Layer 5 of a small transformer language model trained on English Wikipedia (12 layers, counted from 0, width 64).
Take only the direct path to the model's output, skipping the later layers: a vector added to the residual stream pushes a token's score in proportion to its dot product with that token's output vector.

Output vectors of the tokens that the questions are about. A number n stands for (n - 500) times 0.0034.
"ant": 272,687,548,495,539,432,503,592,217,752,656,360,490,448,316,521,558,101,364,658,564,541,342,651,385,739,533,552,614,625,485,441,641,437,567,489,478,520,288,621,586,425,728,493,401,625,592,729,453,517,661,440,560,570,435,662,584,473,548,441,358,346,445,424
"ween": 613,616,981,312,487,465,707,256,318,552,466,349,480,695,500,488,703,332,480,425,461,511,616,845,537,810,610,551,538,281,388,691,448,605,387,412,594,717,548,673,622,566,452,224,403,915,266,814,267,389,115,526,555,211,340,869,579,378,566,348,280,667,717,52
"im": 370,717,482,405,393,577,577,442,623,649,309,480,382,567,568,429,636,504,286,680,623,637,492,448,665,565,572,446,398,675,580,651,476,351,519,765,505,741,451,271,482,716,500,550,482,384,669,736,458,742,425,537,669,436,646,402,534,489,490,362,249,519,535,495
"orn": 627,726,679,345,343,408,542,511,289,437,418,298,278,619,398,393,527,591,471,473,571,276,702,833,597,479,798,657,699,617,311,481,630,268,409,586,486,649,550,395,494,474,466,454,409,587,592,599,182,518,490,507,559,577,333,486,466,522,392,566,483,568,469,162
"ase": 359,748,538,336,361,390,537,679,391,379,512,321,224,738,492,641,324,537,475,534,538,436,500,487,724,681,585,335,444,596,456,309,526,449,280,609,536,575,283,427,562,293,644,459,479,403,360,683,364,500,417,295,344,487,383,537,575,350,517,552,592,500,541,216
"ations": 253,633,456,436,333,439,554,492,697,707,462,415,559,408,533,553,366,282,141,477,541,695,598,350,733,595,551,411,401,504,512,636,628,345,304,496,656,537,338,613,578,462,756,396,385,324,477,598,581,240,584,652,463,377,469,744,607,419,433,536,423,500,676,443
"eries": 442,615,618,458,305,547,461,511,619,691,248,278,438,465,496,896,535,432,397,477,344,552,621,606,515,723,490,710,473,460,638,638,584,580,379,559,547,719,438,353,619,701,530,484,467,817,469,853,486,549,443,478,472,525,458,745,547,475,635,778,416,341,473,601
"iversity": 468,512,369,419,462,490,635,388,300,554,470,510,409,314,765,614,495,431,232,538,581,277,679,463,545,354,748,636,528,364,427,443,359,632,534,622,573,711,339,395,807,525,572,267,402,783,172,569,338,638,420,769,453,631,367,775,500,414,509,229,96,531,672,422
"ball": 486,381,410,249,385,469,811,207,589,495,714,411,483,556,328,825,736,483,473,288,543,423,525,676,596,581,679,664,463,584,560,597,386,698,248,272,451,688,384,266,606,812,314,486,344,664,489,574,491,425,549,438,333,432,435,694,610,390,653,406,442,892,726,51
" c": 395,607,534,372,387,541,571,504,579,441,478,498,587,437,388,410,482,542,422,398,500,513,530,351,455,579,417,559,496,603,474,331,583,523,524,515,551,395,563,542,450,541,434,470,550,451,515,461,546,423,389,464,527,537,557,443,464,509,544,524,527,525,453,599
"|---|---": 434,740,715,348,268,376,762,286,590,823,385,489,333,661,688,722,234,382,460,511,315,408,546,333,583,418,602,754,693,447,547,223,467,554,156,610,578,797,580,513,617,583,531,363,470,634,134,556,296,597,562,671,505,290,374,530,600,286,672,529,495,760,462,463
"ire": 401,787,367,622,477,400,605,320,492,359,483,540,511,492,622,744,677,332,504,518,451,528,572,717,574,371,470,630,615,496,488,689,410,387,692,601,461,415,461,122,512,576,425,205,416,428,500,633,299,586,206,840,382,395,500,621,603,333,526,480,540,649,464,551
" ==\n": 588,700,519,264,446,224,632,349,399,456,528,539,422,489,438,479,398,181,467,407,327,539,332,435,675,459,568,491,481,659,436,318,673,679,288,682,653,500,394,446,700,630,496,596,475,344,487,655,493,443,535,726,363,327,364,675,472,429,657,692,327,513,504,604
"out": 519,541,649,443,455,661,472,295,447,418,586,266,475,651,599,782,316,350,434,478,512,631,674,588,666,789,500,772,469,343,580,543,624,637,451,559,538,770,665,489,455,289,637,516,505,688,655,466,422,598,387,485,528,504,531,570,792,450,699,562,500,325,414,124
"act": 381,778,341,587,227,513,552,286,484,747,537,491,389,600,747,461,625,447,464,522,543,429,471,609,537,488,529,455,347,370,557,425,593,518,388,539,636,413,470,410,561,317,640,539,411,695,412,462,341,715,282,573,108,416,527,483,512,547,478,210,191,373,438,361
"00": 491,500,609,280,607,417,606,479,583,482,617,447,250,772,552,525,597,307,437,262,324,400,554,518,552,456,633,533,355,557,229,527,478,622,376,567,562,602,431,414,493,633,538,468,490,575,471,491,430,572,563,485,426,520,509,491,523,349,565,354,779,583,414,582
"ily": 524,558,689,365,522,213,644,275,409,689,515,371,415,409,368,318,193,238,323,616,569,588,490,516,430,712,573,802,381,79,278,705,583,549,517,466,547,833,149,392,671,779,574,711,411,749,440,453,359,473,108,609,412,491,231,474,446,399,536,341,197,442,534,382
"ob": 329,657,541,338,610,614,500,448,479,661,347,410,400,537,664,440,361,270,411,570,648,404,615,527,702,699,649,692,600,462,500,606,451,473,418,503,515,787,444,358,600,550,426,537,478,345,473,576,722,488,642,430,438,247,454,569,427,413,469,379,481,522,490,244
"ll": 310,581,557,256,409,179,504,471,728,671,569,568,275,682,566,679,145,441,668,460,607,305,528,510,635,416,517,708,729,515,432,717,662,431,378,645,520,720,633,443,572,582,557,500,511,676,318,406,635,163,88,442,500,677,453,656,647,500,609,465,456,619,730,416
"er": 467,669,366,549,659,573,306,478,493,443,320,292,623,390,439,853,631,562,494,454,548,666,536,511,397,572,576,729,659,691,621,654,710,576,548,463,485,424,437,519,505,338,393,567,466,519,697,608,515,466,461,440,561,566,546,697,478,468,419,680,365,540,527,341
"ool": 590,653,769,456,576,536,589,166,336,465,422,619,295,496,529,852,338,444,341,481,487,571,710,672,616,451,490,366,573,477,492,580,429,607,496,625,509,604,350,146,714,528,545,619,442,574,500,718,320,612,279,543,329,474,536,687,566,387,420,286,477,617,463,484
"ale": 541,759,566,412,536,500,425,410,365,390,551,508,423,300,588,794,350,564,444,444,379,613,452,842,631,638,575,593,503,379,520,656,338,602,560,426,484,731,575,438,611,453,542,410,407,531,488,405,497,425,404,556,422,281,422,565,676,531,523,566,336,329,739,572
",": 666,432,404,417,523,471,476,574,500,430,488,572,533,423,532,485,576,470,596,341,566,584,512,384,416,502,430,536,377,585,541,419,527,356,532,549,455,376,412,604,457,482,483,476,572,410,596,450,516,338,503,504,396,512,483,417,588,477,547,493,618,330,418,469
"ree": 225,724,426,540,254,477,492,343,111,550,258,96,204,521,583,610,267,527,410,585,403,403,647,593,747,319,648,671,329,452,390,505,466,608,488,688,542,437,619,581,659,663,538,625,403,544,324,788,283,505,472,598,403,562,419,569,517,583,492,517,578,420,569,433
"h": 493,579,440,300,614,557,449,460,588,350,474,699,645,549,571,348,733,613,642,516,754,720,478,393,463,571,571,394,663,480,675,525,575,821,624,535,490,588,469,618,611,434,585,584,520,512,397,620,321,504,371,394,450,573,304,522,725,537,494,636,469,542,636,432
"se": 226,474,536,390,610,688,504,489,113,602,562,526,544,660,452,382,546,18,418,310,540,484,580,286,671,483,550,665,484,266,485,686,565,723,511,409,479,699,581,415,554,532,487,316,482,717,643,519,363,540,314,366,644,326,450,359,611,424,584,472,270,509,622,591
"ord": 261,546,254,273,500,400,429,275,578,375,505,553,201,687,775,704,663,505,578,575,491,504,704,624,593,580,715,586,825,681,539,346,700,842,468,438,418,517,461,516,525,624,726,404,422,593,352,504,293,565,534,537,309,693,787,578,405,440,622,483,500,486,321,365
"qu": 458,632,358,632,381,541,352,504,556,802,552,292,384,564,334,436,642,297,507,465,648,388,541,345,662,713,616,540,470,398,619,704,579,617,662,704,623,662,579,521,654,454,601,405,578,470,552,515,403,483,350,504,461,314,220,571,261,439,588,348,470,583,371,490

Each question shows what one neuron of this layer's MLP adds at an activation of 1. A number n stands for (n - 500) times 0.0023.

n14: 361,448,546,523,538,462,371,560,377,601,616,543,542,347,474,387,475,528,349,604,561,590,550,522,442,442,500,619,544,417,518,594,657,520,524,521,369,493,470,436,641,427,538,449,411,473,576,541,523,457,519,436,447,625,462,563,493,507,514,513,571,442,476,413
Which of these tokens does it push up most? "ant"

n75: 529,477,539,468,588,578,642,350,450,503,498,720,464,469,412,574,489,701,453,396,526,425,683,590,384,519,350,431,464,556,573,473,456,369,537,419,503,472,366,415,504,544,423,446,387,424,509,580,509,657,474,445,471,688,504,584,584,591,607,503,426,497,565,549
Which two tokens does it push up most, strongest first? "ool", "ball"

n81: 604,465,573,405,376,709,353,469,375,428,482,551,436,522,532,594,452,383,386,556,503,446,568,444,434,466,534,293,628,288,504,484,612,441,453,563,649,461,539,572,429,388,503,661,460,503,465,456,402,450,462,520,469,387,577,550,385,514,508,536,573,537,519,467
Which of these tokens does it push up most? "ool"

n38: 503,504,519,500,553,486,374,465,478,530,478,730,463,395,517,431,544,566,481,462,458,530,556,584,477,493,457,508,505,558,519,531,570,412,365,499,427,605,521,568,468,372,562,430,290,575,415,449,548,514,424,459,511,586,725,453,463,650,454,501,559,524,559,358
Which of these tokens does it push up most? "ord"

n129: 551,484,386,578,431,482,305,533,400,548,456,412,496,402,538,525,546,439,541,723,423,567,370,623,510,402,512,460,565,483,514,480,541,561,508,434,365,415,369,581,464,401,678,524,329,477,501,670,533,525,455,426,404,489,464,597,568,513,349,474,413,583,490,451
Which of these tokens does it push up most? "ant"

n186: 403,682,437,565,337,314,596,521,317,433,586,580,445,520,308,489,596,456,620,612,418,472,294,433,599,414,684,487,333,443,527,370,535,476,470,542,551,461,475,584,488,419,544,543,322,424,446,611,459,498,493,440,562,422,461,398,407,446,466,635,363,427,421,588
Which of these tokens does it push up most? " ==\n"

n149: 508,523,668,466,551,433,224,514,481,711,553,671,510,497,445,563,357,511,582,595,521,517,453,437,559,445,496,392,696,374,650,532,542,537,492,398,437,465,396,494,625,658,571,576,625,548,545,499,548,505,302,628,542,505,483,426,402,483,459,465,348,474,540,502
Which two tokens does it push up most, strongest first? "ily", "ll"

n51: 575,623,527,458,545,325,555,327,388,528,364,480,402,499,561,458,499,438,571,417,653,654,400,334,570,564,521,398,695,471,406,482,505,437,552,474,390,443,419,395,614,508,436,621,503,482,594,476,543,508,521,512,520,521,435,405,641,516,488,493,425,554,446,535
Pushed down most: "eries"

n164: 555,296,503,558,607,469,704,492,529,499,419,482,564,407,550,379,530,412,504,513,458,524,660,398,531,459,456,573,423,433,425,450,431,532,434,401,616,512,537,612,497,581,441,570,643,479,436,630,553,413,451,450,549,546,481,739,482,477,616,482,564,544,343,544
Which of these tokens does it push up most? "ween"

n112: 494,449,453,568,532,369,451,519,526,424,520,527,417,562,446,495,518,523,465,493,439,539,629,584,484,509,448,556,620,508,461,497,513,471,519,579,500,500,563,512,335,437,381,437,537,518,393,530,465,420,458,405,462,564,529,481,596,565,368,485,550,415,558,496
Pushed down most: " ==\n"

n88: 523,466,540,543,491,422,521,549,476,527,452,657,625,382,609,516,522,544,582,440,222,451,535,526,497,378,539,396,388,524,485,335,549,472,379,517,584,700,389,643,507,466,542,492,443,407,534,468,620,453,456,571,502,573,578,549,528,519,604,464,496,472,462,587
Which of these tokens does it push up most? " ==\n"

n114: 512,642,567,465,481,471,455,459,498,654,558,316,511,605,472,488,560,487,610,421,388,453,608,572,580,466,558,384,405,519,509,419,548,770,490,555,353,432,360,412,489,387,368,483,482,577,533,545,539,556,565,373,556,655,643,511,488,504,521,439,493,453,637,557
Which of these tokens does it push up most? "00"

n105: 551,533,455,461,436,453,592,567,501,370,497,539,457,508,513,523,529,490,469,566,592,398,665,466,454,576,489,560,544,519,509,545,518,431,622,548,367,506,457,618,614,379,516,560,401,503,510,361,521,397,536,530,619,396,406,456,535,446,472,490,598,480,327,565
Pushed down most: "ball"

n9: 459,541,525,373,479,444,821,498,683,488,606,441,335,383,518,559,455,559,530,467,572,566,402,448,523,560,379,421,432,502,504,561,563,378,552,609,566,698,534,512,427,420,524,628,431,638,503,517,601,474,512,395,487,665,582,408,435,342,527,290,564,445,527,539
Which of these tokens does it push up most? "ll"

n172: 484,411,514,579,524,534,491,547,579,546,505,405,406,485,444,528,561,380,418,430,525,515,491,510,545,599,441,451,432,443,579,480,595,500,487,615,563,411,494,561,484,583,462,558,523,423,471,436,526,548,360,517,440,401,489,456,478,457,426,515,582,551,526,518
Which two tokens does it push up most, strongest first? "qu", "ations"

n170: 394,419,512,503,459,453,409,571,578,493,516,550,516,412,518,748,403,504,358,509,599,627,662,404,584,455,566,487,531,516,607,579,485,505,562,613,603,429,421,694,536,489,559,486,543,486,406,506,481,511,641,717,395,415,603,425,616,457,419,464,615,410,359,407
Which of these tokens does it push up most? "ations"

n184: 414,517,580,538,529,541,592,593,440,414,543,466,447,379,458,578,513,414,586,540,579,532,370,393,634,532,488,461,516,616,470,301,512,532,509,631,355,319,389,461,509,547,603,579,374,465,677,650,240,484,512,533,599,584,604,510,499,510,451,475,256,407,441,377
Which of these tokens does it push up most? "ant"

n62: 429,560,439,624,478,496,556,470,610,526,527,494,585,482,447,518,533,573,525,542,517,543,550,458,516,355,535,359,394,440,485,540,505,618,502,480,435,590,492,428,613,454,487,353,396,612,452,537,487,506,534,576,432,588,710,559,431,527,473,387,437,399,552,482
Which two tokens does it push up most, strongest first? "iversity", "act"

n120: 585,401,363,551,557,511,508,466,522,458,423,513,647,451,586,540,451,524,672,372,588,458,467,436,602,387,441,532,427,430,530,528,430,567,426,547,524,366,427,490,548,486,494,450,569,531,506,380,325,462,341,489,615,555,348,433,609,455,535,478,431,576,719,473
Pushed down most: "ant"

n132: 534,481,608,473,456,539,567,520,547,551,590,462,398,415,537,531,514,486,537,398,440,504,534,498,554,412,489,451,469,575,654,520,465,480,549,475,444,514,389,407,452,514,475,453,448,577,431,479,390,482,581,573,377,491,510,594,484,505,604,499,433,511,537,470
Which two tokens does it push up most, strongest first? "ball", "iversity"

n60: 540,483,469,495,500,512,677,588,385,479,442,407,439,475,422,401,520,533,589,426,491,507,483,576,557,587,546,555,469,433,493,545,662,512,582,590,297,649,609,509,529,485,307,490,659,468,474,499,384,570,511,508,380,514,574,458,549,471,378,443,488,511,530,459
Which of these tokens does it push up most? "orn"

n54: 272,288,385,418,345,416,567,426,601,517,515,463,494,406,469,452,498,499,644,532,527,508,518,510,484,485,505,543,360,567,483,471,482,436,551,438,787,538,310,437,506,570,329,594,461,427,600,334,494,634,545,577,507,568,579,669,621,370,463,495,591,459,444,457
Pushed down most: "ween"

n57: 539,490,594,491,485,483,338,610,471,625,646,633,612,497,521,478,400,382,382,430,592,529,615,412,452,643,438,502,584,478,587,579,523,460,565,499,665,508,590,440,538,512,520,569,502,555,492,522,572,435,456,500,588,423,565,462,482,586,598,492,400,427,466,474
Which of these tokens does it push up most? "se"

n12: 533,443,509,382,427,431,320,551,492,542,391,373,476,520,512,496,549,410,493,537,635,432,561,447,513,396,586,583,541,541,541,594,622,413,425,453,647,502,389,470,549,451,395,585,616,383,481,452,717,534,401,628,478,680,555,451,509,481,630,764,412,492,516,415
Which of these tokens does it push up most? "ll"

n24: 444,440,435,498,504,536,591,583,554,519,505,406,407,580,447,483,527,409,521,554,581,415,587,535,472,510,468,484,487,339,511,408,517,388,517,529,539,446,487,445,489,461,457,596,367,550,507,532,489,535,528,518,464,531,435,584,561,546,648,545,648,578,414,476
Pushed down most: "ale"

n94: 460,487,539,460,407,559,652,438,579,541,471,456,487,404,482,494,533,382,464,598,471,503,507,427,462,521,455,502,536,610,493,412,526,484,485,570,302,550,444,503,492,492,506,568,391,450,457,524,458,557,477,575,496,404,510,432,570,668,507,540,509,614,448,534
Which of these tokens does it push up most? "|---|---"

n101: 537,529,582,667,600,411,663,432,470,424,640,490,308,525,518,392,485,454,451,289,465,557,606,525,495,533,518,361,435,438,369,579,584,525,555,606,436,567,376,369,500,395,369,648,419,360,624,483,522,507,436,631,417,461,368,424,490,584,518,462,414,391,590,528
Which of these tokens does it push up most? "ily"

n163: 329,502,354,573,458,708,686,621,515,467,520,428,556,403,408,498,517,556,505,430,594,522,411,319,359,540,381,473,533,563,542,422,469,513,467,463,549,518,633,352,414,430,555,472,395,555,459,498,555,493,432,360,462,591,415,402,425,555,500,529,559,489,338,560
Which of these tokens does it push up most? " c"

n147: 545,584,587,429,438,512,526,564,581,466,394,581,503,639,545,482,485,440,375,568,605,379,399,564,536,548,383,595,614,471,538,568,409,399,433,464,504,433,596,733,416,380,524,537,627,601,424,616,570,569,455,527,469,347,450,546,522,588,477,646,675,527,545,397
Which of these tokens does it push up most? "ween"

n139: 539,604,568,386,465,428,581,487,390,486,434,619,341,449,529,518,487,546,495,280,587,305,470,463,272,526,507,507,577,386,401,505,580,568,477,532,425,396,447,476,460,463,498,534,390,505,577,402,485,403,459,366,444,403,440,654,562,625,183,488,413,593,382,451
Which of these tokens does it push up most? "orn"

n34: 519,339,568,593,536,427,647,369,517,575,463,349,516,680,518,574,484,391,424,564,629,576,671,430,620,476,470,397,528,542,452,450,445,422,393,523,611,406,508,373,720,487,506,329,499,498,547,497,481,465,607,347,612,501,384,528,521,444,460,570,596,418,446,469
Pushed down most: "ale"

n137: 611,418,478,395,449,607,526,384,663,496,530,620,678,356,475,609,502,497,524,314,321,430,475,607,475,489,506,388,331,482,695,485,508,461,434,518,648,565,522,491,386,371,524,611,318,406,473,522,625,549,486,400,549,521,462,383,447,554,481,479,272,559,363,471
Pushed down most: "ree"

n174: 490,393,622,432,504,546,372,526,496,518,443,395,367,533,539,505,382,537,499,504,514,595,485,526,532,351,661,460,650,616,431,439,539,539,519,524,471,508,333,489,591,566,515,401,455,554,414,575,418,529,435,400,609,488,319,606,395,713,484,437,415,550,604,521
Pushed down most: ","

n72: 515,457,597,571,370,551,474,516,582,513,504,491,341,474,481,482,409,474,586,544,531,618,517,557,483,456,424,573,446,555,460,526,515,421,635,373,225,368,568,552,428,500,490,377,519,485,373,479,339,324,479,479,506,471,391,358,455,432,591,526,537,565,519,594
Pushed down most: "iversity"

n59: 386,486,465,551,404,538,348,344,479,593,458,614,489,592,468,367,545,700,549,422,524,668,418,466,509,502,531,391,510,485,658,540,542,392,567,555,491,644,476,485,515,652,417,598,562,527,495,617,561,420,397,503,654,431,494,638,446,535,607,472,332,530,614,622
Which of these tokens does it push up most? "im"

n90: 603,544,606,419,566,476,426,467,516,515,404,421,378,329,519,414,580,450,573,296,617,505,439,473,445,537,550,431,438,584,486,406,501,622,348,486,592,596,515,623,698,451,444,463,445,562,543,574,661,613,561,525,507,540,546,457,497,379,670,623,427,489,489,444
Which of these tokens does it push up most? " ==\n"

n134: 568,339,619,618,556,670,470,464,500,438,450,509,634,319,635,305,416,501,632,648,529,539,613,522,461,599,519,462,435,463,595,557,408,470,476,538,528,405,580,526,813,444,548,575,548,515,225,473,391,550,481,590,582,466,512,408,612,500,717,630,581,425,460,463
Which two tokens does it push up most, strongest first? "h", "out"

n61: 627,466,503,462,492,608,541,525,479,492,480,403,503,596,594,427,459,594,562,531,510,612,479,558,399,487,421,368,498,416,527,494,516,600,532,458,551,577,486,457,457,576,404,521,685,647,527,481,574,409,418,424,412,602,550,374,584,287,358,542,376,520,449,518
Pushed down most: "ations"

n155: 463,528,503,492,694,446,495,654,498,629,662,385,440,670,507,378,506,386,512,460,472,405,461,483,352,598,658,590,617,548,497,357,590,559,463,557,552,493,499,594,479,556,488,486,439,506,582,686,566,481,384,447,535,540,545,401,504,367,538,625,455,412,499,501
Which two tokens does it push up most, strongest first? "ant", "se"

n162: 505,468,557,476,510,512,448,387,356,522,484,540,538,417,426,482,526,421,431,564,614,467,527,546,416,430,465,460,530,533,437,493,461,466,478,502,474,505,479,464,516,468,357,428,462,524,655,520,514,571,443,568,433,403,397,416,565,470,408,564,506,474,632,650
Pushed down most: "ord"